Layer 7 of a small transformer language model trained on English Wikipedia (15 layers, counted from 0, width 64). Numbers have three digits each and are written without spaces.
Take only the direct path to the model's output, skipping the later layers: a vector added to the residual stream pushes a token's score in proportion to its dot product with that token's output vector.

Output vectors of the tokens that the questions are about. A number n stands for (n - 500) times 0.0056.
"w": 689328815777259424092249435422316829808750288718022855877711475209318651275867885301635716388348252649159564671042895678945707122923888725393408184136602625208681182160533821285307811389576187
" Minister": 597460470508327558427421480562478543726497467448423589509656338358493429372559565466683626418428453592450537618506564394743522461667585526546502421277547489477577523442626560378373477463601449
");": 555431611614388559472515631567494631417478606509547550715532492389424561519471427515531553579474438526421491667463534526459568431601519541601443382497480555518545526451383659549506549331365363
"ian": 509480442670560555565520418386509503628485512425369667508493552515602507505680595513442534449340523467456449561291514528595550569341573605565398490612482445471355547408513590448420521396582486
"1": 689328815784259424092249435422316837808750288718023855876711475201318651275867884301635716388348252649159564671042895678945707122923887725393408184136602625201681183151532821285307810389576187
"hen": 549258500706474549550441454466370706629463372397278665500488447423393460466585560437480629397588451459444683574318580481637506572530457491588525618472548495381710418420691611520598621602607593
"de": 621469481507621520388529490348527614500413447415558539640653472443483436540649596431320464582516450498472456440428502561503497541428486657379555598572359502520633491500535555510592441536529401
"3": 689328815777259424092249435422316837800750288718022855877711475209318651275867885301635716388341252649159564671042895678945707122923888725393408184136602625201681192160533821285307811389576187
"ship": 532466555488344505214422595464614572679718500604448635811520523526540612476558597462650554584361506556544573473453500522617560437768506656393627406548503580540593541350331571484402373511668515
"off": 579535500488489597362469419397502568618686549442280665483495522436442438617604746400542424396565503515527558529506577572416536464692541572601577490552490514411542386318613535467541585402503558
"write": 598537540544345411370512404430376504612588555622552647693557413454266537470513728372700465491352439642578540568379601438509567483471725506527479403534652468488575374285465636622142612407610516
"F": 689328815785259424092249435422316838800750288718022855877711475209318651275868885301635717388348252649158564671041895678946708122924888725393408183135602625200681182160533822285306811389576186
" University": 564511572553429467426380636516549490505422468396513569441495387437508658524570563503520508500345481633377507556480516584637505413630515616558502308364512412549671468387638599609387526556627420
" been": 595544521584618419538347541348448475615554461673252601714584494410510544390474474433541529406488425391269603665431480476788637367580583600468451527370556445481625321458578530408409605497468590
"time": 516420523557363434297524479413566687453448459623344610596394584437535377571523640369577434547616434486545518578564498497462599532773659514454645401549652442481632451359582596432418497358645533
"L": 689328815777259424092249443422316837808750288718023855876711475201318651275867884301635716388348252649159564671042901678945707122923887725393408184136602625201681183151532821285307810389576187
" south": 488476617527444452488346464502484609573447367631500543581618463462598551415632492460632491434366416447232507477430572590733489425652592512443390455538676422408572475372467442458563553507526387
" River": 538419544554473514376388529482470719571410394583481563531528466467576551407569516511508545429408496549398506484337543577647480442632572606464477408469531476484541515276531478418437547472618492
"ite": 523599663513559581529421350385514549420632411438391703491487580500555622430638630449435531453597451471308583602405470597464511325550549549454537302583662451495471592555514525637512571551563289
"serve": 574367516546532371573473438451451500697612391577445543728700479469423482562568451362653694435468441670305560481363587630603553337612546475500369422555583555398678492279627566601337469427767408
" release": 611557550622361519530388554514356530721659449543265534684458515427446443393614609373518559548591415589431580673448559530437508345569585603453474537418535439448514320597544632359321473510442383
"ger": 550443447508603387453478525426584579569476476684397645685412489500449614595668420349522481572487468613614609398602567451677509543603457465337551507521688481488518474459430566520433424414674452
"mmer": 676480705524450514427421464353439769618554503596408633421647285598421717395543601368334462424607410473561406542612576514602515443446606603395457500518418503506671274441418638557504590539510441
" where": 558498657634421464356317492414581578573562439545525542523520471426522468425513452462618406453466483502308495465473500568583534520539556520591447515429538533436532416477494544525474460509515462
"ric": 527413506682378395573503506305543430408586431456548596509583589447624608265477543301497398575478481481434591563441612550578494439491654519463542500341397573490575438473667676518529429330571564
"burg": 629449546607437436316406454480300553513394500487361694622481378418421605363552557632425462336409469433515484603503507539599514524537570658304362343601505528414605426310515511631450611500735503
"ph": 476551644529605409464550453547407491458503398538382567611717452427675438422332569474436551563533472639406503468390535493573511307455553633412640445566383504472473295477427662655462519323552492
" which": 517551606599370469372333459433602529561548373624518498659511439395524492411559515416640452444464495471335523502418508667536537600456511470570433539454537553487480365408550544549438372537473414
"ame": 517407664439494471410486323502474647471643593564352690607500570491592456530779462482489428348445433687550570571456520521750539470686538624581460461447599547641609322444580541528450418342449492
"!": 689328815784259424093249435422316837808750288718023854876711475209318651275867884301635716388341252649159564671042894677945707122923887725393408184136602625208681183160532821285307810389576187

Output weights of attention head 1. The head adds the sum of these rows, row i times number i of z. A number n stands for (n - 500) times 0.0006.
o0: 612390431390669492438456604424700345465549470699447548427429563422600349631566639309353487448513558400406652473403562419603545440468437318464525614794518526329516432532535547692442252532654433
o1: 502310381449673463564588437606599616506529480594530613315623259309635645492479440603397563496482528360541689489288589336537584334443621339466558393365447588423555507430567501551500480404372426
o2: 681416485657433536561585703238599445328426631613388375414329647502539464546555619654493572558680430397397492547422554499583563538419526439422592501615317396559484498633550432847589380486485157
o3: 506666479550270435403344528310566296312492367468455737545545559625620467410164491417709391541502309400418623469485759789574549689585389298486454561403488723545545412538569651458413377629647732
o4: 744596567492575386479588644360565466532462540542401565361357594594477505444421591663466556371642362449389624508579598633548668345414391384455535388623466453533472508608457480438617425595373404
o5: 547679574615465469576586567295548556312518627504445551530231605668406409573601454605432439502683467578306526369631440640614406525546512746657654424594489403547627520545621482483515466585698391
o6: 457535302255368440490108252714621590631439478441489593604476566574471449673607511553558263466199553473384370428338640314407571335562636646402590690319640413573572467582321553570632369490402486
o7: 511388663456681378410528292469665464522682572460337493556301458602344188645785634218543340462704437413480382629636469484600359491478581415388710522517435491310443360640564639443540490669495732
o8: 553564375553588421425189489497559325416240683613495498313543527808476451855720693490384515498419547566641560429325659364785414424464485409721663601394550454306471431404579432566506273616704367
o9: 630477360512484644564340475461561619547528192284476486640544496394465536373462540458607657503305723504466501525314583392422597318583612581457484529459398535561357438406626633343275333435413386
o10: 581550593749418365318663706407536395445427522399371425298414415635564578396346275468573529426736568537453497336528534730528612666351409537633339468611404737360482516527461553497707653473521439
o11: 401476429333461543475694551486539550342459392698554666542625531453530541595486503541463317355382549463609555460428699405413461308445513240432533511595553323455364508406564446570580573396451480
o12: 633622614587601644629688365359423670395601601581308565477463562557603171605691563500467374576417282342767667697548437570577455352389636699498760366490479440486792579561634297364563249667634721
o13: 393610451515560348456520463683596545403616623434483470308604439547631625598510508544349498489375482486803605473406463636518456456586525545435676428351373884663466724370545386270667517388494315
o14: 428507427640387371561317465430639544230482334561545374444469413684680542518350413606581570407336610287534643321419438564483466611485410391617471485357432344561448547530473625565468566411614418
o15: 632371487468363619454359283444766484593556288597543626532535456507597575384539468528586309544205500396424342422303590452586408420528531434508492566385642620313439558621524343399624542639410557
o16: 364553366474578611688619607530376726445439706790519486412545623583655790438495450510314706459136543374611676319353335423480321511665559466424606389649585406650434610397518544553331541293539428
o17: 679375542501716454405634546562383341418588670473479380425569491252391469425427473496340549566603685508550607584588557380393479523369354665467388461488503780534301479537351504472728676235335408
o18: 577650569410431656501669662579411308673529576458561290580401572443374459452636506692356497573526539417549397531500465460408353388261447581436461519525612426538485307388463506418507672392097518
o19: 581666603313470758537600361673259424532525650327404525645497608573474282430561484535508659750612244631524744559545540473373640424508595623509624414631334778527571602614335380465486524518025457
o20: 575681607508343424518601356433573510475502486430387457448624468554689403375313450533544683513667519461431611566397429610547525462429536633575726529428453613549547414465530267565536709576317338
o21: 501411469672500459554423659405543514433684583496327847426314721598549594576309690572328470540561240385527467433459577633575498465530443308300514744725390513522536497528484325609635330523584511
o22: 456352474244545543599349523579492554597591519594434559616311663537450551541445480340423540494447455187368696489361548365528403455590551448556358498506508537415319439410495854548467444263625470
o23: 418501466450551541448743303612363722587606534526674419604362678472431440616422567304579563555452462653634553413488211468131468452614463457618402439591642699597445566529287316379485408349389468
o24: 321388420489698624553403432333564727455369500606474314409624546560576517542452488435457515559408779332645630528313531447393424418521529510447567625420509354498459478577541388318478621476494385
o25: 626519435587498688483548397396598463658394574646470354329510386518507313506593552521608388525679652452577325567664595662679358442403458637502618580498591581531543293480620590331419476738533678
o26: 399320543552526427520450553654555549333428543488528279598534541272312622532483521489409459682316500483565501333384588344375535483398489655488454460431464575528390341527478726596369467260434490
o27: 445590432576764556419390545482768584600493318668287337290414415659579563433488539453461531611498530408527514505499528597466355682420340349277390405620396272531470459581657517557477606470685633
o28: 513391445582432585382379162449700670312515323795441464508724429517621792275273652503701584610593613479261488356453368406725466664457492482669511581466452495485405610415613570772494376410518310
o29: 647580638593422511389560706422462332559527447447554711567402612504401466519631684431619381496616385694314375525733427496628582603321421576492430393574601440510497465442556686490504345563584612
o30: 569528540463320458384755433652599424410582660299591260526561428554513554465490517478477452621509566711697535491574452489474469540599550370681581394455371502435518606597380316688516587682473652
o31: 635384376564353557535429566427615640561513371610354493637440352545432401500275361469732582331474563542522348503382530550489596513430557590508404491481490514373260539566564414376381482577541498

Each question shows a token from some text and the vector z that the head gathered there. A number n stands for (n - 500) times 0.0044.

"o": 559398415452531410486545547533531448481635460388585549499391559589586504394466629617509392484563
Which of these tokens does it push down most? " Minister"

"w": 585621909422426420577444593472591554570445442453661283509574725699448283599365526277447395479580
Which of these tokens does it push down most? "write"

"z": 556449572379405456382473547570618400569554473423606482447463445583506549473567532545474483469553
Which two tokens does it push up most, strongest first? "ian", "ger"

" (": 480413496511502535525574506455480403412452565502507474420418538504670526489497578532586475372554
Which of these tokens does it push down most? "de"

"|": 548263434289638244515354630624475416484491599365396444534555622201405494562681721480638648446655
Pushed up most: " Minister"

" ": 464646595396525467475452418566431523541507522411499533455609523475528591514344438527590348577521
Pushed up most: ");"

"art": 578496581398528412539566548507494527562391575517624464628546505443514538470481530463352398464521
Which of these tokens does it push down most? "ric"

" that": 569523547458471636414510612526446368470423509494538438466516527427490472441436540505508389461530
Which two tokens does it push up most, strongest first? "serve", " University"

":": 325377410272326411572587622408272390554697221310535527688790444608609918343456516282317591549315
Pushed up most: "ame"

")": 398588543244560679291458555440462346455573518413535546409503586453511535470224510365358412523588
Which two tokens does it push up most, strongest first? ");", "ite"

"l": 503375430368388561576418334409641439724434238511432595517280406488553332499500649540549488502473
Which three tokens does it push up most, strongest first? "burg", "mmer", "de"

" \"": 518431481447496454448466576440475413404548471417608569473427581467646602514473666520546383453456
Which two tokens does it push up most, strongest first? ");", "ph"

"n": 485604668351629197375572503559529338515606513381525459359319710322504591416587534377582318596630
Pushed up most: " Minister"

" –": 629386672215462778570673694441319433359381358262487553708648329469753699343411659368139649571399
Which of these tokens does it push down most? "ric"

" album": 625436441405551600488444554493521652513507567352571452510438533508584600451506645536359430360581
Pushed up most: "ger"

" c": 520478579450428551519474551548580521551465553479607477483491592483521564531525475515452463411636
Pushed up most: "ian"

"il": 560458524473393385448485517517581541576486455477646425485507497497531637547581506532457527383671
Pushed up most: "ian"

"ph": 476598452529336563441472388599354678584196403226660388516258444421609616372298499685597584491318
Which two tokens does it push up most, strongest first? "write", "serve"

"\n": 643420536463392637534631640407416568398321507492559395598461413591625612417504610422430642462514
Which of these tokens does it push down most? " Minister"

"vo": 633531494597344391511635497478484468428409352397532503617378355575625557473588554574377604405468
Pushed up most: "ger"

" C": 504448382428576447470453523547565504439647434404647615427498526329631607474512655518586309552550
Pushed up most: ");"

".": 618441615489421587403545664545470447449356613312449570519624650320660584474296534370517582339456
Pushed up most: ");"

" and": 511464562486476610546545475540478424397433589540480516458461565464531443469518492472642525354519
Which of these tokens does it push down most? "off"

"ty": 435732495672514470498508409633412484556407588278514254416521442527486430615459513496675504562217
Pushed up most: "ric"

" m": 462558617582630517490499370599414493463306490370480488499437524528562539558311438620583487491427
Which of these tokens does it push down most? "ame"

"d": 532598576566535416476517250599385521557404544470437488381587484545428484580356376510595462598509
Pushed up most: "ite"

"T": 477408374478636473549450551437594596402627503489639524355367533376568635483456565614451399386657
Which two tokens does it push up most, strongest first? " River", "ger"

"x": 489545536477485574239642521573589352409353544376502681512573618424438535508501452758685335544567
Pushed up most: "ph"

"ted": 463451659600527572601529412552501388471387574487375544526417549496490452521593392519662575455491
Pushed up most: " which"

"ade": 425559481470491499636500520496523517570603570538574361442415566495503469495522513527553421556454
Which of these tokens does it push down most? " release"

" In": 441486502490575554718504568588510462569593466518231439406503456589530435412438533418436516451704
Which of these tokens does it push down most? "ph"

" Bra": 455531520386335502196563543647588385566439581417407602563574496560525531467595500764616404519601
Pushed up most: "hen"

" Mi": 485553541478461567193633511592596352411330539365493701547573627417422538524509449797697329561581
Pushed up most: "ph"

"’": 571440524418444495353555467486490392407382396492621568455325512406479449560476460524581604452410
Pushed up most: "serve"

"-": 468569593538613496529515385627381482483311508372418465487422518521578527570341473613554475465480
Which of these tokens does it push down most? "ame"

"le": 451506467550465631519480412558495310479471354673685572463338435368435442625625449667555564478448
Pushed up most: " River"

"09": 538439425456486550581508609596402701467361670478523346610376463549674597521506710522420473431639
Which two tokens does it push up most, strongest first? "write", "ger"

"ian": 444580699669715554390335554885458300323471492350543540491453275555534510533654461547507720609410
Which of these tokens does it push down most? "ame"

"ography": 681487468491598627486391577456522772561420634360536396473478525533527597495450613565405520372556
Pushed up most: "ger"

" Ne": 484392529557561420371513447454560493355377449613536527463546448456490536498514441488585536372565
Pushed up most: " which"